Layer 9 of a small transformer language model trained on English Wikipedia (12 layers, counted from 0, width 128). Numbers have three digits each and are written without spaces.
Take only the direct path to the model's output, skipping the later layers: a vector added to the residual stream pushes a token's score in proportion to its dot product with that token's output vector.

Output vectors of the tokens that the questions are about. A number n stands for (n - 500) times 0.0024.
"ation": 724479629545761588422652375368617356598466406543331383284485486462438616653462560324435559642513368322729369619480305650493523498520587478328695562454547567212685315547511614499518467748438564602437433383262300615508787559397763467523622588607457651414316574511516613394329628366541447383454697457657448280706549381699324588251583733695354613584422470394562364583729464543441144342726
"m": 427503515673585641586427351580210205521310656343418486538526402536547331465757520603334687720499748430492618435618385570476438765419402532660490493431373443607282629626209275495341449548572610348540625259670333478415686482422540393602458383574715640557584805366455445543480507505583423644714252453643544590397399372399401286209530308517331414513348304476555653526515377407607275417750
"ach": 870368553459428413584282572580511499650471692336502419382518603348406290423460551415538541477414632312522647378429667654535371802630556461431526415441158419609619486307463531509749616445565459520521474357452272640455429275497525596513446181428309606793564471412485445493392542452351458479754651583546505290583413596389680631708553392413519481355331532425524442588582332871636507285298
"ool": 511605617500519434506477174608445550533740619482616407254615556194481527462366734370446518701476531243466572451584517506298331553688291353454332693655647680554638704457409433508346877449415433642309678623451372731604419175735299522672508532468473632607344182558729431415584449344546571318464585528461779396454566619533537487409607390413537577470317761419459605389540115588317371548702
"our": 381634681696507360561502478463425233670602762604471526275545623627555606353470416630298459441576457585797417429445538493448494515528334443522284641636337494591641674451420373500779557608250599609580691660416542631628382408447446553533484597230267700568365434556343677428395316346587614461673203614743586645460536409594611635527539585567474523559566830563374611387559282778453546580491
" M": 463495559636448594683617455559596506405453397476539573584474382437535464377394662411560556458514585567309518542600542518495639679409447566447577540495475516435509594591567408493450506504339526289590450421428575447412495466447588428624426530553460529489642518572519417506647464579388365557455593398435340546527504397509591549479495524465523342411581446659547559540598507522484480413521
" (": 426616517492588561441415433526424556438532491668582539548518502730529588480644515431462489484496507517565592593420682483592754629606581511459585727456409445606643617472358650506575449398614403393533601561436614454565421507376658425624317543445604419305577355478649665418621454568577356496442570509537378464517521404465447421443670478423738500606490477426469459392490612292406601359516
"ons": 529393492573670541632461295493447517476459692614374459316496627466489575560680463299397591365551528493741480642597493521560503284537398250361537276718382577790494571645664470516521646624334759378448456236766459419781467501642399584645371127580200489436296466495775198623652482321390499358424148691457421365479408279600457476480622518367253687489629861568155729519425387568478404492440
"ate": 679458723654518621136478433480567428579400448461449494282432418364509738858407412345574474365519469260421613563253467589380270386688488743407486622505411540292469642320333360501819409531613704498515439473273271377577665468406379643621553644511460303429377645572558493525614495418349498578476704338288367373542603473465433547448659490490378713531590454446356580486394356582311183732683
"ric": 468393379553463216588714663460166257630530637512587501256458617355477697356347467396862562408439769600686514517547546414577348181540263552331445339261637521484628611362351623513388642775339655472321639409373503665415536454493418550644418319496574283530429499626460467414363659446353541176336500646779409426383490615762550649357487575345655418436342468452748428423478273537620412258585
"ment": 733563474330456514670526486541363114804277535405420396206328259375450507832404691444655474678578272601610571517654396738579490671467513435637232741481712659456603616551431333501652429977514558480523353646612390408451722330643693344650531291444519449371644506671164764380492648290529328254667215758472255531339247586461250637442342466645416727296335486211606566657445253566420366728381
"-": 291677328409476332489366649502366421643357491765499497533510628719561494495532384613592531670451455621617462590384509340441588630718621690491671345520358460298500141398545391487503379402482473385663431421596505372604523612511618435372487611533491422548518446270471478532538347394307386609620422436575318417519499646463542594399582371378568341311474459516635661405720564565437559614478
"'": 437657659567487516313241798515407540516787528339355499458409377679530327400238584545496361482497719597696414593483526441338530271469453580245501500645519415390362661313277594498376717559396403713608340482531536408473559415299504775569498414564461618467307599633382371596435515763498442484581316764397694232618511361376518572791613561371484519354714327422594406425686820362296404466673
"are": 527290666482400556303185381671309549509633566555336459255631511439539714521595421582470217330492429533318705648453373555364243484669176553460361610644549734654481476620528548506521407609419351353312513720529435454580514387590276831545356512416805561525284361660715740433679399305501498451653536576301282458456546715504377363564594687598501361471689451379492517478346365550663360304648
"(": 350495526538626537527493472466357396620801593518603422422581561502506714627507558403683570681585574449722516561430477499540656733467482565484708582422503563695637464468357542511629532350752566580414577498503369424546402641543630408468438318424484500524445372537606568575510548699281587364521383273405465431683553553293351649553594579349634504422373338243578474489764430357385609433476
"ated": 499518740675626574256607490380813380600625559632414466214395335327430587645370489296497516669692319131569536597450621681386360432320416614436593443290515556197424316472460536500474354449484624524492469319518371423547390533537659742408493656513416459439314508588225643496406518473526492601502633407669421255538448460677322605492603531646174549434483441172525330676484349496378305359546
" was": 608585405588452537433511622559593335491549431409468532503544398538435299627365479561476418480701483482641476670524382394577468592513605424415367421288640599719551545494397530495483482486493430387538347370682543489482371500322513516625549411405456626466558391391642556450382429473586421563424730499526575364461487629480525724553566598547469736640638691432647554315542379288362397478598
"ers": 452441608304850617451330491314579514843624728593501457446641556444340465651491573273233554675567508599639489518704646434557388224466354564377626242279374507675797254546285460504519741796168550267452433503622596630419654475535356628596532311183380635606326536500386405329291841261609374454464405663348443460444537559320617380536505560675368253684366497643556653606461528489491515442475
" f": 483564408476600431529648525625581441471415457459484492581494384613442481464521401476414508581602725514499600515415558512433458417515492501390503520518638499463404455481477457494415403435501501376599458498543550445473457493383450398407376512755485354394372461360543539513512559463501369520552604359529720462462501374370498616554436565633715538427447476622410476537543328607442393526603
"k": 641404661336480511583267532530320492463512555545548445472316643591555595406745535660653476677476447531351545477632390613519347458610682577336730539327457314532263506697399349497157694411489705657585381511722502628655385640510416524740288595739396677414412741514448327381450586444726559662485523718565364579375692494528529528482610443748345458279411411626313451283554517297606362340492
" In": 509481528597456526666464472339534588392397565441392479524368444545497561645389377421547448489557646614382649506525449486456655689420517379261517555466553523438607537504514482508567339470518495615505485493418564395376427431700631599744428581582534605473470529546451450757448320530385621452403586387563317538688484474444315671511462575630404373424573603571436694475552585520399543617585
"ide": 783544568527841506433401453648459639474675637614512461422568464457460402545470574438599564658548451629478656534438399342273304659578407555520562347719407716370401576358307836500666527447562475871413481565511554466849625518849143522636717452538481596731208649750391382475663437551853568632390623918324435437328578562310174446598411657477330352358527687415125438443381468435463664217649
"ath": 512342717339161548516410317516581542498484633446664391276396641596596459665375406331461583327458262378452518643557508500498522603482500751571408514446425420831591704356484395507507729818234668517447419520475423556420703497718455530504609525670317422415349572348649368585680363494471394507573678442568570563677486802355565599412674569616696761324404636501219681666457255621545139351462

Output weights of attention head 1. The head adds the sum of these rows, row i times number i of z. A number n stands for (n - 500) times 0.0055.
o0: 464539596620560354679690509557440401339453275774436375377569613362269464360612294605295454478482646465464480497403458596530415504591580597479445552381576473562477763343384492721607336444765262683601478354702514251494657448589486314335608523484511598319529543580574519655576756569611308525395513755476681476590639383772449516557436502603558575500526505701456556505445568527637310476644
o1: 483571483607396343496480380467538474481407520458417409203406602335608459609674437478573256739775441322772571438343420320514526626576686357625611311630324492376746584619497462519420366439441375423678670448536574711584528545446653305604550557537216639315452379253487461453703405493631686471346389705612445709559440460490404333618469525633720438509447282583540440611590387574274552448688
o2: 535495642603375734248635602568546612590422253388240383616419419430463590523416544427597377511500339471428587307651715225612454478376382579697568367542376553448350434549647568470625642423871566408315252451358486498482332418494522471374581410492531795306578445563459685622509708591514749375514542422656589461499474808589438387519371416292700351413438634439398645305600398512586329387373
o3: 362528439435383610560525458509372522625616419519592354679599414692573596503469466241454731477135646515531486535350274316452615504579577384581484679624666632477557539462609333253600627316404463545513558255515434368581384648384614601358533501319480681582458430290761350662235832352549732470370598312429630474530371425512333754389726508743442512459623567319564557536636699337573647611217
o4: 594398602409663501457429732684505403456484621574567457289381370420404758210385454588449521559466253212734311608587413287389699458686652416678471348330653761557617553392233428505697801364658533466639207362586817309478392721352595709630645226558531545254665306329316583571594472667453606518567411667598650528553448478655544485344395517838495351566670530457628495551524703518387624573369
o5: 384804461532366442372649566483446465493542472446355472497597388451360647667430540398511541470763192336568492650468489416625533446627365786503190490631569456572646460517519455692551351541556714772388621485492589290598499358387337674346526577353481454726317539297320692505344501641316682534552497485587481366389432571345579632489476503559567523283422595570440363479636818470357596464427
o6: 416572702484424344446616451328693545631375533473448823739612540509470487379464375354408436388514641493668394564418665483305552662574744573615733383456630462501553344628598564470489547661753372663675454651552412372526429436383406475529506561662509478354593341587604368464504620339511484526502578573694609460324593581267527337595293590522554804476490398538469701738463362679363549407666
o7: 538628449598341378509370652481576600524299616420310594706491657642364554644267739428615513446645377596497516503691310512504398345471513550682351477598509218364464423377567444538501323513413403519642723434430388484365589477611481531513304494532846501597514589331638457471523368605406641298474523547521331506396666518421492522349712577542454485525554392411480426568487307568298514394371
o8: 510583391520556558347692592340478394536419699494545671480599452622504410313331493586625537650522617644396358638377380572165561513484334542676376428693452504354604547531496451594652634653528549574567461465664304378260576637535508467454387407694361444733310443531621373369518577502410377479623518432460375435586526786597425390621442429388410550490380380690362866341648618654507345816445
o9: 431425480443312438515363613465463418436629741436453808425074474492182501534394591719277405330376435566447331583622144397558593391347542459466260436596605448622512413442653569198467306527482386404323502430248628749613637521469416409478437449536722533326659528730226340848570422445478356443585523387637460506549490490592416516632542486546626616447298386308468590392294578339394828525348
o10: 427535512373399251516626373390581255662442492445614601702450550520523283526484198587487511391356722583477542565643395433496308380487472397681524375306333512250482592343419631441354501658681548641502540762396264706639595443470387192517572528624496661535489461671600217537522411361618423705515414423545480503474444557434602574551439467435354551441399631589498915672599386420716341744432
o11: 699609715488370550342534443477300633393475656311431407398480454385533653388518528603618564526436482623554586406176492685411395611417576592335713367642590398437526727652749583365575440416417499535316490510436567563595535376448681434570624719271564520567597508383681654436507614507501553506683261450704317567514278450475456615516500663376634303580496543430611593343213768391301494608611
o12: 438351435360574555337535443605291483329654570404309258258553507444481573636267423482407511555384432478669531518616250227532398353646513367524518554309639502431464426417804444468556505406509393541334562792316232486457423499457647580281532749482555333692769568597498404719374460534444404437566411834346426204343470413461691412513172320498565346357376658779479419416737623641436493455647
o13: 286522714616490361358386581346436588371578619475218513605466677501625302435329355788570485404616534631491730560499637385449314432377688844590404414380431591461763318374559504703406567324428527540720611326579038470411396556422271499483395257480412687486494473523572610653398445600370336681662584539283481263581526456667707670548372632618402393369400357467595624328619492394715338517594
o14: 373819600698446408649470519543379385614453565370401520637533468568378324570513460406527621461725472498513488463386773361337559477550569454585343418360285474392561585260559579391700313355641374326665631485601460534306657528356360474439300487553674406468331594499384453519461419265354767255402467444425421397446361428606402449432268591503555501446518573424404621392514301607596451167535
o15: 578433411465628616429238352509693727449442291660386444699454492537562556639613677656478694481490156617498483751285524613647438374444414502216471524455418593672582336551342679669424453593464681441557384520624561553703390409455654361644724360515732370463427399563679541452316570544579546393548379361605378461523665468366592471388665278456431335627481424320348564687697573486684286476400
o16: 352596624675579610378370503552404459414480394267397465472517514295428203534456762679586697476313346618440338663291616368408536582543500595330404476402389572454512473691380561291510539639192338450591599494686557300623439383634215512256642467491454423352437636362514745672324665422689645460450524675476481179554533582489505590515332388503684379559360582559503576380571449432461425463546
o17: 556168392474442523498629569364554449320276660512354649602699648525539423535550492731319530641562532571246584517583311301336481662645384350579408521446383580467843464504392394314545521416424437433451514484582550394403439508552631341673455366709386596527300379635312560377598305473458481628546693588333543475495644338701218734480603729558612523406302550640377546712358688664443446657793
o18: 283446466485667749591629616436575347526601359478538483697505224520596421689572388576716590311673335273695711464691379456471279615599312492531535609300401469740604866428622628332359332481428491612466481385536254522773660605496622332480485483288718587389490372393711565883648499292397502581446608725438341496285417534275488698512497731718595484692561364376450331186487451487400680536428
o19: 378498360438548614611785626534482343768247748523439572119439542492473537468468401613535708433645583643358656591677531679497586429559557662597299542399499645366657441612507087530578435429694404513726494443631493582395460308476562633575507295627585527537390583514390736532206429558589420522593460544283728552384566658563443485569380373406366567367343610293533416451478376336481590606540
o20: 522581370426460456292607232522587613389648498726643620590368758478342375523548629502311573410423678689502631430678429659380499399529246614623523512199355526408600433460580655487410547700607451548522566599344181378613451630388570494424199441565441494499371524495278383605469336625529422480709388779360396298500791358614720527458315628624634492460319518588451578601454422611500298519282
o21: 525628579562475783525518632644573749446310658437466512463608641343298252549610455454754390191757481443323347374531486587525265520578509655381279431400510359426612524677536413725473617675705638681512570431701429299373501436601623685476410492567445596351681301625625534461232508634426451643711657551589364524519463553616441313453538499438536544512843440429361553380453554522669484815402
o22: 730439178616373549234522685681473376751430534580658550448626455688398499273453270440405501565547612570437630441325374566523273485704284450802410299643466570449529519385743513587204414464339616644292470350541613565259584294422556410504662706505510597383610515603476524654433547269725202484504482449801448481501501368560510556606541672174655434659405700390455457326266483526436643475546
o23: 603314380585507641634458536590559443547369482431675650608435702634477470408543442625649530397308338384294529642414830343703423612350400477612338332322612306383509630632254599571361435616647405481426438326233469712585400670516641303458512312329676696635405641605734477422445468522524285357513671642421333262687772610544660336450533446499446466430568752448423489270385383531474482631560
o24: 386423430524606483537451383408471448530542501320356217638403319525664411495555370521654339480284514499576424486445568623424609420584474460513514487547476440654373607565430899030553660706285712339135340549602695439394461464385530385583347351593396569484449326654451378423384406472507560634561609475620328383429541341496522321446404480527363577773425573653418693340699606514412372433567
o25: 453502467590589191461575635515653640425527543488418327285462617727610503762400369476564722514673318483480488526594695446650495442374510584523659333554161419446351286568475438586320445510407305388482435333673225473474385462525470328380399269479670583500526606612491613585631384634218499422500527249465504238459455505452495543582565313754655615500365428468503653520556523475530498595398
o26: 410430490214556500547424671261632584479309474454433478541427621529648441508700590748541552387496606535496403469497604295457358475539519404400426440824292233562266590530393766372489237548602564503522391453160399584632328377544628461443565482465373621541576460535405283674523617729340424592566532492429494497628500555278395470548645423576509534442424436840419285529437487680605599514576
o27: 493562529438604336603526479557431426483464494514458348595367271433365890339276430462432458602365374347399475500533402783398412419187579334460508475819534469681446488585560493657481512641530712410613333472639735635276609414663470346396644369396573338523494426346517626321425436601546417426456600399353409351404162524378530539530543572294546627369511493462698506388503254365456482541588
o28: 566434389483489604864469519489530489392665559470518578398365572347610419515546412498567498452285764420308762537655830606640457465479517554425564365744559454591525547390489561395374374414484323393425333491615511548312472556554612539602464419206363421435602411334488611638544377519489604602522543451466707369534376552339483365440447317706456648498428373319764673558774524394454556300413
o29: 536358233587618774488361485421403438595395595249298369341469428448696558431742547679407476568513438440471641635472639524630638472449363508463367579638541248454274501546630528385385817414611591429369506433457592460542400644438609643252394338495716324572647310693568511537401415611651564501563663189292379673533737479403520273619566513418631678446482487271422321552408498292639523505448
o30: 569568400691523568591645693327444518667575408503377324425499551439586401894483332234304495518638496562431374670541601492575414498505322488314424406397450678547453321494488518579500303261508393493501691258727472610593313236473570463456640245578594755678388379515521394625336426611514716518473514335420492646596741765441554572601416465466547639651244620352280542350653239380438307357515
o31: 673691469405623670519595416465539321602388603622661449351304540708771546378507412527405596486399470402622618370519457531504379719633626219516515592621302542612958405449391549847490536332234580478579445510338549474564796373488442601602384771691431653338509439516384345360719540308581220509499617602703594642568325340447356372446267539357465702473343538432607504383759485602428432482618
o32: 608519555405744530540445240465314544602573558294525510490448578422836543447474434457474465607447540495373423391639327509403425361595523607539376627673473411416490337454715366219722239329614406464742662493457515407274718436477500606505504579736445288612522503679704776283449298512532505407531506606169502399615670469524421396520325373431527479500335266228452471478552329678605582357371
o33: 634494454633430473500634506182357477515474594477300598230451474356610630562359609644319595659613473491486569441601670405403508519390456477519786495336615777443469843443548566589429524546463490699398284543517304397381576594621172588338465471571468572228427425520504585454513454634657440501479466509509309363373654470636454305554518507458627381342387481671482288793167584367540474585686
o34: 500325477339400458448641573564640607417709327392315477335574481640456625695594387573494536502392656235806614399471526792447763415640521331472440409449333367424486454698566783782629360320396703607458362442531556681515719481545352582342323360384488534405513447384553497481359383440435523529433286479471585665517740592599707461453805412520343490486398442633336581432466595522473606433641
o35: 471789633347723377278472362601459391715321419624515325507667483425367516367537584114397583657472575527527331537365501456522563576497598339449519661689506417535599675500510463605559494730389334481375597515502539554440763645666472731447440651723225552387543438392552555290603529205575504310392382384376545692530653446594576562398452708545549389458408314600384569579402335421534592585629
o36: 639780371455514758527510588303561201646538698881532672629388554559368465488343490469557939601689586467365261446577630521420570542311368312347561556471603472611684563456420401070529398359283491619431198527582481676624692619570350549435348664618358531484527483589297607572671470373440271431457226377728403405501546526391575496436718570586577477261639546477354463232320689557554698373551
o37: 573507493424759459569462363397671486569405590342409507626412457374757441475473598412266580760716490537559523650416655505538455302482518256339438558495599458380412480306591586707273449431418476276503589667415344501524389483367548591731277595458491362685663626407702490349598522468452596581524617544717375342384587591395386393316466416440699544385440255195646448294605378455465452638517
o38: 612332454666564346530575440198547540687612321531213512276396672380475476248622608657567550476539240592564650357515439674541416524602592490536495376436273576534443456563440446362831570719556559376528523746488463793452463451684622249240290632410595280435727600652672695586607568201625773364481801563471723508410191675854608639391718535474560455394141462565551531514349619648330677376428
o39: 508675582664506142293807341431250437307380495514467459720627468417514541516587423526545710574523509413451315616341628670307485403256543473464600503666509657763496222540764476595571483281368495544471501538501427351567408601607274713408708482444567568682399522479380336853638499424556198617400497664341567482340559766549531527535485407344199576193510544557588244546531464453542636719754
o40: 671382587433500529686466349449573389486582753423426515750588386517508382728317502542509477660360591419593454460754153598148765365508583647165454650513503685508412385605475516546546652351663747466410494530419660381312532356357515709589634411635418434512503597553419597376570252410598313549580573323518460426413348647736369416619423388523620445694509551682536434261648501691251405414478
o41: 519602421483593310562560507413322789430442309348434755508552498467307413384573592751505613506539329402346279571475686670534597408514619427514511438377768416662589637540535514339608401766434709487413556446730463551633752591590794462362647504521552646093334570427657563378546436430319743602757519545380485212669407461653444729604729353583747682530440479449623764484743409637721649589580
o42: 706445430407420366755227560661446498505429526607633567606632408470831320645423528409796848598428471527345718460519404612465606582439455177396505575457603504732651363467445670656667322476662552401551504668475301431559432448599523361592560573491491477546722494571402428694430427439494501495375540331694501602585187589416401428345418667427572479760415467649307655562361361500595466542445
o43: 375429431514722347530417535426552390542389470424713451446715513509278407406589505601767578422473528722641589542525439648287617515799709708299474581442531767618553446559497380536459632436367570601514498560543571542526587715404393439521507309432346557551452499359583394268528573473414603503668505665429511536492581610424438442371550473342480424508201475563391470627524513403502429277561
o44: 462435482318252295649470459715541257695437691419384416772490485537765629553287680516581222810074577490597413454617568619601321415364436518377305431527646424631405428618501397537412561508498384632569364495378460302587348430464452571502474503772448398748376470473650619578566657549369271474495536479542431555506478377524744451529492581574344500431451588361650527475329092384218404547591
o45: 487582420521331584200531518389616528407387385149653472342416618398366316389309550650322578612397409653521362693523438524406344402605472491595338344235428395438499459449463372316542654347715518631419454634532719532514442696580538634448540267659401516456583475768555426500337194725639441572717537461522495504614612626544517513541555406433424375434368359410250807535597535493659546327545
o46: 332386723658484490642484586409391342675436492419401692314388555450243363556770558830372429582405277532370378579355420230509499386453486416479452547427601533480427358459462430321372568356409716341314468693564465505475400561659467583427705592630446450518513476384721667442454469632557317539541425566620344633735482522566357231597362648507607676560650464401613405428727471379557508244433
o47: 315466541654526625570632576457240574413603416603458385403305231453528606418399452183537457472568536409456375374454619197637425370721689563508621535721370595693408656451457467802496614393546528546407492340530412620372575527646464460539462282504354343402578643486819463358393578507603657370408409241388554514463371408458613700591336388298292763383489267266443412487455310556668558577424
o48: 196546425356458511565534705669674461788368465450583582209551414386318363478674473531554431471428377612416668344345440359601574287356363474377620283493340401512401458368390333735719539533431639361350311257440269370387473646462466618515469561418638394494422418701444589471709625622407472533413607597588496517758375587644485610445583618400263458578665623526490485571419456410455552448466
o49: 535559633495648390481665403352425518809383462579731375797708712557189464655612604556475420480141449514514475386352530297378692480298735548451395619488485268532409656401447737543428573457362361627562631441546587512541817533296495330606425575675371485465429686632750589799360417374324543494385791399555524741504515560346413415423577538388244502507355714503508588626222480473503526534326
o50: 627294299393390487580409347523777412484381566527426520454384513557589467252566521626343226585823571321444600610581598545573578284439306571363477426657629558619747396428437346365653448484537541437493487418545659507551454675687305343612755379330520827395633560461506450537324603524559388471446673404491471343512169714476400495744436610469501625725307383672625569545538540454641370452415
o51: 405596760470292515598468387634398379470480365546468324763394918484356487711585479517510498315320184641501517242360588590420454559523492208469584627596350592655471472485484384564504402415525360469488732668492563544531563591579613385462371195342655516358416507326435512616394456417687445436466603473427402485465372337583447425440556425420595419604718435547675349558385550473588391625342
o52: 351384597575367514710499550184511609817486460358497527394398485365240401363493626466353648755686349448633486505547424441470491364499621531672798577697554302835427347555420490979727455507828374651620407519548141301554670437350712341564267430416515475461404453602775528642483418791457588308429490482344424553327535415456684667563278374575504365579482801499561536580371636279327485462357
o53: 338416518512511402438548791387536471631580552369317543637395498546616478675671379430705614429685414630697355471396512620553519468550291426430445561430431344489483342435600519463693279750656384660349279575532306505467498529342489517470540684663368408397387448377573427479513295530510469472506452479590631557496639613166603383366393539508378436569535276554645466387546431420744306453171
o54: 560600526600636264445247407227541455351410675475618542249428530481273451654728571525499500595540529555334495583470107537561356595334518574578298507406503611356342467436709832841281539393471678580458463491481576372376327293514595591443637534475378422618608398491536739467103460419480624884227557391387552395507371527648500811569486610550454552644497516504498323410538538454530683701207
o55: 421455302637442468626570514316409414264434412399710510862502505405289585445438346451579493576388558498328449488395574527466579523648423658355665523587420515243700632394430765793480427433531533278519457598656397528497657676498513795464511688310501393670458460539671374330515593315432720487504230594448576629522543289667484240335452547571499830619209471305500442227654728742593416434384
o56: 408531502530452494657521607568600549149570510355638737622449360443567372421670537689583450359673251656412702569241659603519394689358562664388638453522538464462364259549409517313440636404287626546486666452484633400276600369319556464528600537638697395494494328687492313576780573619595686641306505732423443519828677573345575339564392578352572375513568451494624545290404477445639440626604
o57: 486688603542351073430622428343389559694631535244607392579375398760311387532452574523626545430272537513484365425565463441473360264695569555559487711524392492431429386529471849389481544414344456571497673498520960526546640596692504641375508064590176533417435539815509613732555511612509126631604616478548373542442515504400413480579448513474362391383348579527318443342304421784549434218522
o58: 332296450430489582366579814417540627468462493527566488597490642321683515492381455636389705638540697493819401526852176443494601600374392464504576580639396529315496609274422583535440448515341580524422588380334704565770461473686427485523331519606440424558635673387356365423484410325395401440638706592448472412567455473330452700378386605296292573502420465543849718468426675496525508329596
o59: 508503418461635375530417582422560503498426508357053491607559561241363582382472518516254499268702647564457318527244494389473725433597433297617653467487604484387264641410417588582779238603497523680765214620366373442433480438394445252764467518466753413388415442415603216493603557618701513510607620514617302388402646547375375537514683440523566560664547562675499505673592354265507491412485
o60: 498638591666370828441409295336488466579572450509397517527394760423318402460493500529366526702322350634504563505390488463457386620467482349407403593660422430689323607592555657373246590554702396330621479620616440646604481455634407499532488596490280498599451498398508500242553590555624337470290393422485554499566633592487416632436577516435731441512478574546510370421303554477734344581377
o61: 426487431537524591322365548615480463411563271269505690400422431409503391416658631493573432378213327543573382267466492687746479816361322323452425398352551520713479591620325454823401532404232422476473390704604619679548654477353435672496486291436587460504709379563515318426632656477376450531632440474629665804497660391187829374671436494719601445560584607115611494458520510435580494592500
o62: 474515756435338643555864629334518436464359515423495332484401395659473309305461603383479601595499373485292491430243496454487478684543531652553594242426481312621481519598683236395628343490590736342476463642561420490270298557561947908425613476487572469392465385718496411422327543655493373320519492581444358496474328403523339342746503520764576453544674494387382400394567472406686651443457
o63: 561716615375571445438285667200369542737563530535378433613462651431409581666690425524245258424346623439736388387387467597410527508496558545460833401615548498745595643696599669533553365572675528681439438595489363507732616330649376230470435493442462324488426621247653374650709341398305547633338599682579554398677448580382372290424544428499596700527223299609516507603412323583594420653675

Each question shows a token from some text and the vector z that the head gathered there. A number n stands for (n - 500) times 0.01.

"oy": 447400443621415442549575507487483558560438561512525566414328501446537399589342393503412404425487564509412659579519479546583349499452607560372550333728419560470426438581432689568340565455507487
Which three tokens does it push up most, strongest first? "ool", "ide", "our"

"r": 495367599582493551416470511506469540652545561458629424468606464472534552496598412536483590465485589565264573480540508562514575326509538475525624507492391395493452511486472612402424491447610348
Which of these tokens does it push up most? "ated"

"iss": 552562531671399498628527372537512638485307717514432597656373322379568583464489536453404438411557494472378685623416570402317526544345440397407623535634407593544400293548314494497605494399619570
Which of these tokens does it push down most? "'"

"ish": 520478601508429598433715461427465554655714551556686554465653604464373467411502475395479433621352625632398478468547530504449623369529524499699488498494420395623611449508474577384533555263442509
Which of these tokens does it push up most? "ated"

"ast": 485488454732567359698417625512627505430439708355553540528512500437603398678431368454477369469526497374409699593380507521458548414554585498455665527682453476334447488483366627531299457439408631
Which of these tokens does it push up most? "our"

"ou": 452521377887408463475507399511487501495436621478629553575533404311433389539459533557587459467426584466400560518462505584322689381504556399458633443550447656485456433446336497464480513345555483
Which two tokens does it push up most, strongest first? "(", "ons"

"7": 588482512679527537574409409473433529511497507453485552544464386405434535546515456475580418443452472462363448562438520456446523423446399434425629462490537524521495274481558416562530431337538382
Which of these tokens does it push down most? "are"

"in": 513464636473394466485539347524436610505544581567703433548277457630511463588485470447440513412489497488420444367332541444412463551396417444672499554559419691482549504574650617512442498606659465
Which of these tokens does it push up most? "are"

"c": 531582494359421493490568478507514560565528550564587540343572636483500403475482486332510336446450512425414513494520426502576533496525409548619341500341544497419690447463498410536470459384557424
Which of these tokens does it push up most? "-"

"o": 396450411486294399447614466540605405454471568608465573620580468413283593694557572592455635629331752375423457647624569418574647435460678522528460351595500428441550307511435464486491585397457521
Which two tokens does it push up most, strongest first? "m", "ath"

" 5": 437458505589253524615662535544529582563495534490537465570357546511508528596430568477387530566440525565440502532596567513483555519345560395488497418549417549450624488506493474577721553425524670
Which of these tokens does it push down most? "ers"

"et": 418448531645428467444602420516587477553382608508409555600624501337387525558548514594472649516412685469352512543466611279514486515387610484422550370528498458562511386527247348526490536272514471
Which of these tokens does it push up most? "ment"

" a": 581396375542478367501471515578558456621633554475540526670546587398547395478530454478483499633541576686458563768647419750473392540340472568448535362533425454435512513409490673595472473524499467
Which of these tokens does it push up most? "ide"

"ic": 368358332568351545575430548543592518433417482525531563332519543495438386620338482348439540389529664358451517556477403515625611391565423627424478530664466304332550549406618705646458498204423540
Which of these tokens does it push up most? "ide"

"z": 564474432763471334640357589453350521334438587545620719484471486340531542805371503567564396442457565485340432652357388496576641496398705292516429443468598602357615139418609484473612513249586324
Which of these tokens does it push down most? "ach"

" g": 579503467733400387608473498410460502436529653441634646529478578365546579713453440563606410424414526546341467578408565466481692401426671320505463429539503633363509194501456531443559521263553418
Which of these tokens does it push up most? " f"

" v": 479562365379447345684439630440639600392475488502564652479514587520426398575289507452479394402560510570413596580590468515671532562527582500455356372590484402309428354426490513659531566367421643
Which of these tokens does it push down most? "("

"it": 438390431441335652437540573194614471652663654565574583579548478746395514525501501302274628569291639651364520420541410426498489320426541656594689764588327344574632601360471532423549260258441353
Which three tokens does it push up most, strongest first? "ate", "ated", "'"

"ion": 511562455716378492664614351614559656546400723504423589708440385385510465422452389459447412405485495440362712572413565309263510588388426387387622490544365620560510286506390390485611428457623585
Which of these tokens does it push down most? "'"

"us": 321490560498353549756593654509615644517408505552393727434474521483580396657405601452226653386745688425356488467499807508704513403376403594343485476466522331381538491501400474676693474118467524
Which two tokens does it push up most, strongest first? "ation", "ate"

":": 446548648578569466429437595406435426499494588443472620542494371466401435605555467501667693516462662495276407403509500401519520449458384559623692517362620485570588357711555485628450461433720344
Which two tokens does it push up most, strongest first? "(", " M"

"ell": 567330429663498477453448478566485547466690567455633691502616465535579405470515500441486475616285467591384335553424514590502651391545553578588659615393487357375458580455498783474345487399571466
Which of these tokens does it push down most? " ("

"ol": 520359464490288323541537588464707474451456560486571611483481461575413580620447626518401470369415601463342636512517609363504625626556608571557521536790440555394523466396439597525572489308412581
Which of these tokens does it push up most? "ath"

"3": 454348618523352383581574611429519395525612538478479531457502457597471657590553597463545815540426637525431373418562391510485686415353466662598631460399489430415525330542638606533529408477785402
Which of these tokens does it push up most? "'"

"all": 464517575574359551447666381541456641522612493600675545603545506382473478511439539433476328512355551625413515584572514490391696352543524442594497458476412425537538488508458636368480569421459554
Which of these tokens does it push up most? "are"

"clud": 476479591624583656522488520370363638369495540514569543631505398616421352494571369482540509493457429545318472422654573460467647387456479417477660522440447448510510493509477404513493359456617441
Which of these tokens does it push down most? "ide"

" t": 534457523602487492501518459466463561489568564462584566524481561493544533505486401509566466454350443638423451505430635479429619389485494472514522477501479594421501390469430461517514480386538488
Which three tokens does it push up most, strongest first? "ric", "are", "ated"

"s": 511473661443387489487543324524424590511520598582730411544265446662493477569489477434433519413494483481423447368314568439385468557398385471696515572565428705479565484571674597521443497638673475
Which three tokens does it push up most, strongest first? "are", " (", " M"

"ill": 495482452481599294422579395526481495455592390629689474330426716624378545523282447407533556395494512324483474339398418535477581523428585654576322465451450557202455623546692535503246445590531490
Which of these tokens does it push up most? "k"

" B": 509360601592414278608443618538587488458618551458587594531516610513470572653516443404514459449342486617396514625367605463496605483499447627458535543549523495474523294402517594593544476374644452
Which of these tokens does it push up most? "ath"

"ry": 485476467674544538491561462450394479368388629561583439578485410432448555533481447572586532536350508401432520460416617449441617362491615394498610545544481588528529442544428516422356530478517538
Which of these tokens does it push down most? "ide"

"t": 512419512441249726473569463442403649507609494535676434672556381578443376504536533512439631580379461579387554553582616546584445319392497359498592578413382367550533629514441480451418571327412553
Which three tokens does it push up most, strongest first? "ated", "ate", "are"

" st": 321576583507472465597527489455758495585408558348386653572614467402665379749492467521571475500644598449425583576433551390558350512452436540361569394504530324367457494462283545667411369299351429
Which of these tokens does it push down most? "are"

" and": 528451508643601519451489527519499471576533441505495527496492491433492530545472464520576587533454572400400447347558487417622459436540541494471517452499606466500474459499560433485515528469450390
Which two tokens does it push up most, strongest first? " was", "'"

"ens": 413406434423283491385628470584555449514524580591529493557618485441312623596566543599410688675298732456378452580612569460594660416450668564585481330623485439499541420490463540467450614386477509
Which of these tokens does it push down most? "our"